Layer 15 of a small transformer language model trained on English Wikipedia (23 layers, counted from 0, width 64).
A neuron adds its activation times its output weights to the MLP's output. To switch it off is to set its activation to zero at one token and run the rest of the model.

Output weights of the MLP neurons that the questions are about. A number n stands for (n - 500) times 0.00092.
n10: 517 644 453 636 644 428 595 453 433 877 537 567 548 412 396 440 486 701 540 660 642 441 416 507 379 358 738 470 664 741 459 887 636 609 413 484 483 410 485 585 558 326 467 245 334 405 367 535 476 545 600 369 615 579 548 383 563 529 267 484 101 640 420 568
n14: 625 752 360 487 371 365 501 463 679 326 388 743 486 709 445 325 485 414 200 481 394 550 558 601 526 441 408 295 199 516 384 252 413 578 509 413 554 588 650 650 682 465 184 496 394 580 583 412 259 526 173 438 683 337 438 527 697 619 363 535 434 360 565 573
n15: 524 416 259 445 612 615 419 605 329 496 578 586 422 359 843 301 315 598 540 272 782 485 250 651 591 638 808 543 380 348 433 569 480 461 701 447 442 429 350 724 456 587 339 517 457 616 597 542 356 536 603 499 333 210 380 697 540 566 501 528 332 386 512 543
n17: 515 523 883 607 315 617 720 614 418 483 689 741 436 706 492 548 338 492 433 93 562 544 650 701 435 371 503 521 616 664 504 799 912 551 553 571 375 603 285 562 615 107 396 768 590 387 638 641 763 215 601 532 737 617 581 422 443 598 766 453 476 421 472 365
n28: 290 584 389 352 610 709 291 559 664 299 584 734 340 398 386 642 724 705 369 607 623 437 659 422 579 411 463 556 712 482 441 194 430 427 595 745 404 794 317 295 634 452 343 404 477 483 564 547 513 508 346 339 553 654 525 719 637 555 674 672 658 535 635 515
n30: 352 636 406 536 588 556 556 571 456 331 444 366 702 338 484 220 500 589 516 548 680 677 655 435 577 543 413 439 908 531 537 45 242 548 675 687 542 548 514 644 438 441 645 421 417 546 294 571 467 539 435 589 421 715 364 463 599 458 482 718 528 787 566 767
n33: 357 618 652 263 526 592 575 517 101 458 574 174 534 574 318 536 395 276 466 632 559 421 279 444 542 611 661 672 724 548 709 504 555 482 432 646 529 425 566 502 418 494 459 569 447 419 375 468 420 671 519 237 284 617 573 223 681 410 324 548 475 474 540 288
n36: 505 621 551 514 653 413 765 412 606 459 377 457 544 182 445 340 614 581 530 597 521 430 640 510 459 546 296 524 369 322 455 501 94 508 588 555 534 482 401 790 520 331 718 263 454 615 611 519 643 278 303 170 548 683 288 490 644 408 421 602 671 766 320 410
n43: 463 897 631 237 324 549 646 589 266 668 666 413 535 550 484 467 354 640 759 551 917 646 593 746 496 542 412 512 160 646 558 723 354 408 295 520 396 668 529 668 658 244 590 416 515 230 383 416 660 549 473 737 591 551 403 488 506 619 152 350 347 479 539 484
n107: 441 809 455 554 753 441 508 545 575 546 420 389 461 458 514 524 529 532 673 586 534 342 587 635 497 487 594 481 505 512 503 199 293 569 774 594 476 582 687 478 555 474 469 406 428 471 692 479 570 631 240 234 703 809 203 549 491 111 641 472 688 844 524 652
n112: 560 517 974 699 440 513 461 605 262 470 518 432 798 671 440 524 619 481 624 434 594 692 542 255 441 415 525 413 946 522 407 496 643 522 388 587 304 610 638 616 406 583 298 483 357 587 732 486 574 674 593 577 406 500 319 655 608 373 406 761 623 878 627 363
n114: 72 790 454 531 555 695 442 516 447 368 475 518 476 330 367 556 419 286 435 253 464 652 605 411 435 522 560 689 403 642 349 411 564 366 513 484 309 578 671 284 616 365 299 503 444 475 448 388 523 454 513 351 484 600 344 466 402 456 579 299 562 293 666 410
n144: 519 329 458 565 761 298 544 398 577 596 350 414 292 439 883 251 704 418 638 420 294 842 436 473 525 360 473 616 346 683 592 661 609 483 535 317 646 579 191 541 568 494 473 497 560 569 383 293 308 387 194 623 720 506 381 521 638 333 441 651 489 543 529 632
n149: 305 489 270 427 836 411 494 415 676 395 472 634 611 90 635 350 555 387 447 591 605 537 442 469 628 574 336 442 686 498 767 438 244 725 486 542 803 482 678 698 319 440 670 71 481 252 545 559 348 643 631 416 419 480 438 536 498 443 487 517 615 582 531 610
n150: 439 535 814 577 356 320 622 744 604 389 524 544 504 495 576 572 337 491 435 448 479 523 519 248 751 603 649 553 774 766 428 492 509 257 568 553 368 575 708 392 503 409 431 431 541 596 185 430 651 704 287 456 759 533 862 428 587 784 599 535 467 384 621 167
n191: 383 552 932 442 381 563 264 451 594 466 385 347 653 547 368 690 516 618 547 300 424 342 500 749 377 258 594 448 276 441 471 194 498 370 615 569 795 767 410 422 437 461 689 437 291 475 643 378 571 246 397 464 629 446 630 497 552 523 288 425 465 559 598 394

Each question names a token from some text and the token that comes next. It shows the activations a of the neurons there, in the order above. A number n stands for (n - 500) times 0.0031.

Then comes g, the gradient of the next token's log-probability with respect to the MLP's output, scaled to length 1. A neuron's effect is roughly proportional to its activation times (output weights . g). A number n stands for (n - 500) times 0.0011.

",", then " or"
a: 559 508 461 462 365 497 507 530 520 774 518 481 534 528 515 499
g: 481 361 397 591 455 451 509 488 282 468 312 610 593 444 542 457 588 398 411 347 657 493 484 654 443 569 239 448 457 267 443 532 418 596 517 396 302 666 362 439 327 588 634 361 649 375 489 528 631 509 678 539 594 349 363 553 673 558 498 616 387 692 513 432
Which neuron, switched off, raises the next token's probability most? n107

" dem", then "ograph"
a: 545 505 482 592 513 496 498 509 495 492 493 496 388 495 534 510
g: 386 541 389 471 640 570 510 551 310 422 685 486 499 566 380 446 442 303 438 586 544 444 609 382 675 726 516 527 625 492 413 557 511 416 323 360 442 451 449 426 580 697 549 625 362 602 545 250 317 538 425 708 487 679 473 437 378 302 567 357 336 519 549 644
Which neuron, switched off, raises the next token's probability most? n17

"ese", then " "
a: 497 499 486 501 506 504 497 529 815 512 424 501 485 512 490 469
g: 348 689 637 604 695 631 461 638 415 367 457 522 415 538 420 523 352 424 580 499 694 463 330 675 329 420 558 330 480 523 510 664 431 380 481 383 601 617 706 447 401 629 564 507 569 279 628 357 681 632 361 585 556 501 699 580 497 538 572 370 419 415 509 431
Switching off which neuron hurts the next token most? n43

" mat", then "hem"
a: 289 508 473 502 503 496 489 492 551 484 503 509 505 507 492 465
g: 577 431 558 429 508 617 615 569 766 471 479 805 379 491 423 547 372 567 667 651 331 501 450 661 466 352 528 564 487 463 366 400 564 534 756 338 507 543 584 382 436 501 462 428 635 653 538 535 492 612 479 404 638 586 338 413 497 584 589 355 752 632 659 454
Switching off which neuron hurts the next token most? n10

" a", then " major"
a: 500 524 502 564 178 447 492 502 619 545 499 498 610 493 568 540
g: 425 564 453 716 576 512 620 468 415 598 371 598 385 554 372 488 447 591 618 538 352 569 362 444 327 481 644 580 596 496 572 529 359 713 355 470 506 535 545 483 499 419 341 512 703 356 474 381 698 483 652 601 497 540 555 590 265 347 274 253 529 573 418 684
Switching off which neuron hurts the next token most? n28

" she", then " called"
a: 539 442 519 507 385 508 422 510 525 498 603 526 629 511 530 427
g: 389 758 287 375 638 309 534 654 635 685 309 565 280 456 503 410 514 389 731 572 548 627 482 515 331 398 507 657 509 569 354 453 477 407 315 549 644 477 498 395 709 417 559 485 493 504 606 375 412 346 457 412 489 620 363 399 506 565 585 538 464 604 507 442
Which neuron, switched off, raises the next token's probability most? n112

" re", then "ference"
a: 505 492 459 572 483 588 451 536 525 505 541 497 470 537 596 480
g: 490 207 501 424 423 570 564 704 658 637 663 533 405 392 482 460 286 388 585 597 575 503 734 630 542 465 505 444 567 623 646 403 506 440 571 505 464 241 370 668 252 511 328 529 518 527 483 534 528 349 506 537 358 593 611 297 534 382 559 587 426 530 364 492
Switching off which neuron hurts the next token most? n17

".", then " War"
a: 496 469 551 563 500 474 408 519 619 473 487 540 522 482 408 486
g: 331 414 493 412 523 508 458 384 444 320 498 539 613 609 634 546 608 584 312 545 610 574 540 653 432 501 545 394 446 267 361 521 667 629 599 530 562 394 512 597 379 402 393 477 521 372 462 622 512 430 947 511 414 765 395 562 566 479 665 393 487 524 524 523
Switching off which neuron hurts the next token most? n150

" plan", then " on"
a: 502 308 502 304 511 508 442 481 596 492 492 501 487 429 486 443
g: 419 667 299 248 312 414 435 546 296 509 614 730 536 622 480 481 513 489 432 610 459 313 489 480 521 658 647 428 534 561 706 464 592 304 540 391 595 658 455 601 626 760 365 482 464 441 435 586 569 467 514 412 369 333 433 523 518 471 480 561 407 408 578 295
Switching off which neuron hurts the next token most? n17

"mar", then " G"
a: 511 691 497 422 485 498 478 383 469 511 499 512 489 582 648 567
g: 398 350 416 451 451 712 504 631 483 547 583 680 462 626 522 264 513 428 447 310 510 425 605 621 384 458 553 755 463 517 460 479 389 567 452 302 337 705 466 403 653 388 440 384 275 414 668 601 361 562 558 496 369 487 424 668 390 490 460 402 453 295 474 594
Switching off which neuron hurts the next token most? n14

"aus", then "a"
a: 501 460 147 513 511 502 488 395 482 500 391 505 463 440 418 463
g: 505 483 718 525 435 698 547 506 517 665 338 506 541 473 469 521 469 415 425 566 313 630 582 489 338 301 555 522 460 598 342 561 455 402 696 561 688 442 494 553 423 542 482 348 458 425 341 732 353 588 749 669 397 625 448 393 509 391 264 455 679 570 563 571
Which neuron, switched off, raises the next token's probability most? n112

" law", then "y"
a: 502 526 485 523 499 413 590 506 422 511 497 499 501 505 492 503
g: 488 601 623 535 474 489 490 448 417 606 490 535 367 395 378 645 288 295 511 452 376 467 586 624 394 525 520 308 601 626 454 634 617 364 548 482 603 355 478 528 381 416 571 562 670 676 546 325 406 583 413 672 577 613 758 314 472 273 620 378 673 453 392 497
Switching off which neuron hurts the next token most? n30

"us", then "hes"
a: 517 370 310 499 559 529 432 512 544 533 509 508 520 483 504 611
g: 516 464 468 433 346 523 436 496 295 502 558 526 502 526 502 474 415 512 531 530 239 368 378 643 672 623 283 320 622 527 509 506 603 489 561 714 544 655 511 317 557 576 360 378 609 522 431 373 604 384 353 771 411 564 420 364 348 637 330 614 646 417 467 584
Switching off which neuron hurts the next token most? n15

"s", then " up"
a: 503 555 494 449 478 445 497 543 646 586 452 490 510 499 535 382
g: 513 503 487 706 385 415 521 612 430 313 443 501 535 631 269 426 362 615 397 578 491 293 351 502 655 493 532 587 567 485 669 610 439 493 519 327 400 446 676 643 476 402 354 598 575 432 577 430 415 420 383 311 444 567 192 546 727 532 500 517 554 293 603 516
Switching off which neuron hurts the next token most? n191

"ol", then "ate"
a: 600 481 502 417 460 775 514 488 511 595 510 566 486 513 484 474
g: 316 468 663 426 327 409 318 734 505 354 512 428 438 410 565 442 703 449 569 443 708 621 442 463 539 688 543 466 523 389 506 327 417 498 458 477 388 382 588 627 409 376 313 555 256 370 419 609 495 607 486 387 508 556 549 364 485 518 503 777 664 421 383 462
Switching off which neuron hurts the next token most? n30

" acc", then "ident"
a: 329 505 505 420 506 536 517 491 515 457 505 609 458 515 484 491
g: 476 617 591 592 362 633 677 549 371 372 386 672 505 513 401 614 520 497 332 396 917 585 630 464 377 375 633 464 446 400 596 544 509 361 565 597 382 586 409 441 568 581 415 681 400 404 501 511 599 625 456 508 556 780 468 574 453 502 569 353 393 624 474 576
Switching off which neuron hurts the next token most? n114

"itt", then "ing"
a: 496 406 500 523 472 550 496 642 570 605 512 500 502 505 514 977
g: 597 473 459 368 694 527 574 387 360 396 464 527 485 543 547 271 592 609 752 464 435 269 689 652 454 387 450 485 628 391 370 583 607 507 441 480 607 601 512 565 376 375 315 410 530 748 347 453 652 417 582 539 451 471 364 487 445 399 370 679 636 629 378 430
Switching off which neuron hurts the next token most? n36

" Al", then "an"
a: 508 486 487 494 500 520 501 507 485 500 374 515 445 440 562 510
g: 434 558 599 565 419 539 333 432 608 412 542 507 566 369 422 622 391 520 625 504 502 545 599 510 287 369 485 751 463 527 372 563 510 274 435 443 289 590 431 756 737 489 511 561 630 589 514 503 294 378 482 588 429 642 327 425 280 481 481 547 433 429 678 338
Switching off which neuron hurts the next token most? n149

"ock", then "ed"
a: 500 473 484 485 478 487 486 467 500 941 465 502 534 512 516 732
g: 473 370 571 597 740 494 471 482 665 541 586 390 412 457 515 531 560 500 498 472 412 429 332 628 438 521 370 568 491 371 321 521 592 634 584 376 382 451 618 461 347 219 572 240 654 633 434 324 380 514 532 529 694 478 531 644 458 250 586 648 601 568 382 587
Switching off which neuron hurts the next token most? n107

"to", then "in"
a: 448 631 364 518 442 492 510 501 483 485 500 556 524 362 505 435
g: 546 541 662 489 607 352 504 445 471 653 531 521 397 358 553 624 579 590 441 475 411 537 595 186 301 391 639 413 532 438 389 471 425 566 544 481 571 575 702 651 501 386 627 554 248 571 241 377 595 479 504 548 406 567 657 418 557 435 575 311 645 725 468 423
Switching off which neuron hurts the next token most? n15

" he", then " also"
a: 466 508 475 540 427 492 528 496 612 499 550 519 783 489 525 487
g: 623 688 388 264 563 538 548 431 606 556 395 446 495 547 530 386 338 418 638 600 603 412 475 474 557 675 473 624 490 580 588 513 572 322 341 427 508 630 377 498 748 325 507 463 860 522 462 394 437 408 617 566 313 475 403 469 320 461 554 655 673 488 514 452
Which neuron, switched off, raises the next token's probability most? n112

"old", then "w"
a: 533 534 499 415 542 502 457 491 546 633 408 500 502 474 563 525
g: 331 589 467 588 526 404 450 657 381 567 538 467 352 408 584 490 446 628 408 677 346 532 575 448 819 493 489 307 523 748 488 444 536 499 578 467 508 532 480 510 432 676 531 683 777 508 453 594 376 382 395 446 539 642 660 579 451 456 520 281 450 662 657 634
Switching off which neuron hurts the next token most? n107

" to", then " run"
a: 500 498 439 461 353 508 490 501 523 567 533 498 508 512 485 499
g: 322 521 567 428 585 558 503 518 522 524 419 602 326 456 549 481 545 596 740 508 767 464 545 396 439 325 648 461 566 714 559 653 288 403 623 406 452 438 570 470 237 290 365 437 633 445 561 624 330 389 524 625 515 568 384 632 529 484 510 308 529 445 672 501
Which neuron, switched off, raises the next token's probability most? n28

"ar", then "ry"
a: 498 496 516 576 551 506 615 464 475 499 473 483 470 500 498 500
g: 395 725 566 483 618 352 534 344 503 494 639 330 556 448 461 584 609 695 574 601 561 577 451 471 660 528 628 306 573 606 644 362 502 499 413 283 520 359 394 787 529 548 448 568 471 502 309 660 307 416 516 338 526 353 575 402 572 394 530 491 600 519 334 623
Which neuron, switched off, raises the next token's probability most? n17

"yn", then "-M"
a: 513 560 505 646 506 517 622 534 466 546 444 525 473 601 424 468
g: 473 712 483 670 751 594 622 663 514 397 535 483 344 417 643 478 707 507 431 576 557 473 621 309 632 424 573 612 577 473 430 551 456 641 446 376 607 573 719 577 356 609 351 587 611 420 570 555 608 507 446 445 598 628 594 478 590 676 517 468 373 601 448 796
Switching off which neuron hurts the next token most? n149

" ch", then "oc"
a: 530 480 501 465 496 556 447 527 505 492 488 425 500 500 518 516
g: 522 418 639 330 664 562 555 642 388 547 467 476 613 528 460 604 379 573 529 322 335 578 755 455 472 581 369 604 524 603 564 406 564 529 663 155 389 387 428 329 348 372 485 620 477 705 545 431 556 303 519 445 645 552 376 490 501 679 594 368 506 536 445 452
Which neuron, switched off, raises the next token's probability most? n114

"b", then "ra"
a: 393 637 459 534 527 544 491 505 527 471 508 475 502 490 600 503
g: 366 605 675 318 579 552 417 356 398 377 555 520 516 463 438 491 658 613 743 487 393 402 436 329 573 337 484 396 464 265 505 213 538 566 571 447 639 427 563 535 521 526 516 489 394 381 455 607 314 570 454 546 456 466 659 391 523 614 345 448 371 497 457 822
Which neuron, switched off, raises the next token's probability most? n150

"-", then " Y"
a: 484 502 525 500 182 494 499 488 615 519 502 490 505 503 496 532
g: 251 571 577 516 478 479 491 653 869 542 408 446 669 495 322 481 641 468 470 603 353 506 507 532 401 558 368 415 510 532 568 420 370 509 599 657 544 467 542 556 495 398 617 592 671 442 509 487 187 618 706 503 514 571 588 523 555 428 434 679 501 508 711 318
Which neuron, switched off, raises the next token's probability most? n28

" been", then " used"
a: 530 525 480 502 467 389 635 493 474 488 502 471 144 508 501 399
g: 427 391 546 579 656 324 554 615 398 664 338 520 492 436 538 457 546 388 632 456 498 508 624 417 441 395 271 559 539 417 314 584 494 554 474 379 492 419 300 391 314 395 552 287 442 540 547 542 411 301 223 306 675 357 376 462 574 520 529 700 397 496 615 495
Which neuron, switched off, raises the next token's probability most? n144

" he", then "ars"
a: 507 523 490 513 429 484 397 530 587 490 528 514 803 502 503 506
g: 528 425 625 682 511 654 452 553 623 428 663 419 489 419 336 650 499 744 314 430 505 639 657 397 549 576 645 233 560 414 346 324 490 663 600 339 584 394 662 612 438 560 451 450 500 633 456 485 512 420 475 449 610 618 637 402 575 492 682 480 366 347 377 536
Switching off which neuron hurts the next token most? n33

" War", then "ner"
a: 485 496 517 453 503 458 494 493 536 579 431 435 509 527 486 496
g: 637 558 543 327 694 408 375 522 334 536 513 625 587 404 546 466 457 473 415 532 661 569 764 522 515 633 462 450 459 464 565 398 486 545 265 432 445 622 431 280 368 366 693 513 378 730 540 545 592 447 391 645 557 383 484 398 444 464 540 185 603 328 497 489
Switching off which neuron hurts the next token most? n112

"i", then "enc"
a: 500 409 488 449 773 509 496 525 614 556 473 524 478 484 641 64
g: 611 640 513 552 585 753 678 547 406 540 398 239 524 456 576 354 462 516 401 521 474 577 286 511 399 440 725 349 489 511 617 487 379 889 474 426 327 391 548 516 533 554 652 445 568 454 469 404 335 393 435 505 527 425 500 465 462 500 515 240 424 440 596 485
Which neuron, switched off, raises the next token's probability most? n28

"er", then "\n"
a: 503 511 499 582 504 526 513 504 500 544 546 503 498 517 470 411
g: 569 475 752 446 165 571 579 601 437 574 676 525 494 408 424 550 502 538 579 430 638 631 635 509 380 457 499 426 480 432 397 513 541 483 434 617 409 274 649 349 479 497 496 476 463 408 366 561 542 378 373 315 368 582 561 528 361 416 614 496 576 509 897 542
Switching off which neuron hurts the next token most? n17

" described", then " some"
a: 479 447 522 468 522 501 538 509 536 555 502 524 500 503 469 264
g: 604 694 564 711 545 598 363 506 531 673 630 473 564 428 445 470 348 411 637 571 555 615 531 369 555 656 604 569 404 652 414 451 450 807 520 529 608 446 508 544 511 459 500 749 563 497 594 351 575 649 571 404 369 462 534 228 454 402 627 723 515 347 612 514
Switching off which neuron hurts the next token most? n191

" present", then "er"
a: 429 498 487 479 491 503 553 505 500 494 402 513 496 546 506 472
g: 646 255 433 378 603 443 299 571 460 569 553 612 353 359 366 390 389 514 479 285 581 454 618 484 279 577 459 593 463 286 433 480 486 562 499 382 554 645 494 514 463 372 632 643 697 552 563 503 360 534 670 312 496 506 447 287 614 550 520 505 481 304 504 707
Switching off which neuron hurts the next token most? n112

" Y", then "au"
a: 500 505 474 522 487 522 495 481 499 515 395 592 404 430 454 509
g: 670 287 413 430 586 658 535 616 529 433 485 701 576 509 549 462 388 613 517 403 414 484 528 436 547 539 396 380 454 700 491 658 442 358 609 212 530 664 392 372 555 700 533 474 443 583 491 731 477 522 313 604 547 647 672 623 499 433 432 705 381 662 556 526
Which neuron, switched off, raises the next token's probability most? n144

" city", then " will"
a: 530 520 485 490 510 315 443 501 919 546 524 509 513 473 509 546
g: 609 656 591 708 435 585 564 395 478 500 602 327 698 487 534 564 447 482 408 457 534 629 442 386 484 210 424 425 473 499 629 544 358 431 766 525 631 499 235 511 348 298 416 547 640 178 500 512 460 525 491 560 566 496 489 599 443 440 353 539 487 398 640 437
Switching off which neuron hurts the next token most? n43

" plan", then ","
a: 516 321 502 271 499 554 462 466 764 505 496 499 483 464 493 395
g: 615 736 321 322 231 496 373 514 558 498 380 632 523 544 595 460 501 339 470 617 551 438 382 601 445 476 493 488 505 483 590 463 569 486 365 584 457 643 572 419 798 578 481 680 477 464 470 626 539 476 563 523 386 328 206 477 461 635 679 598 385 372 623 641
Switching off which neuron hurts the next token most? n43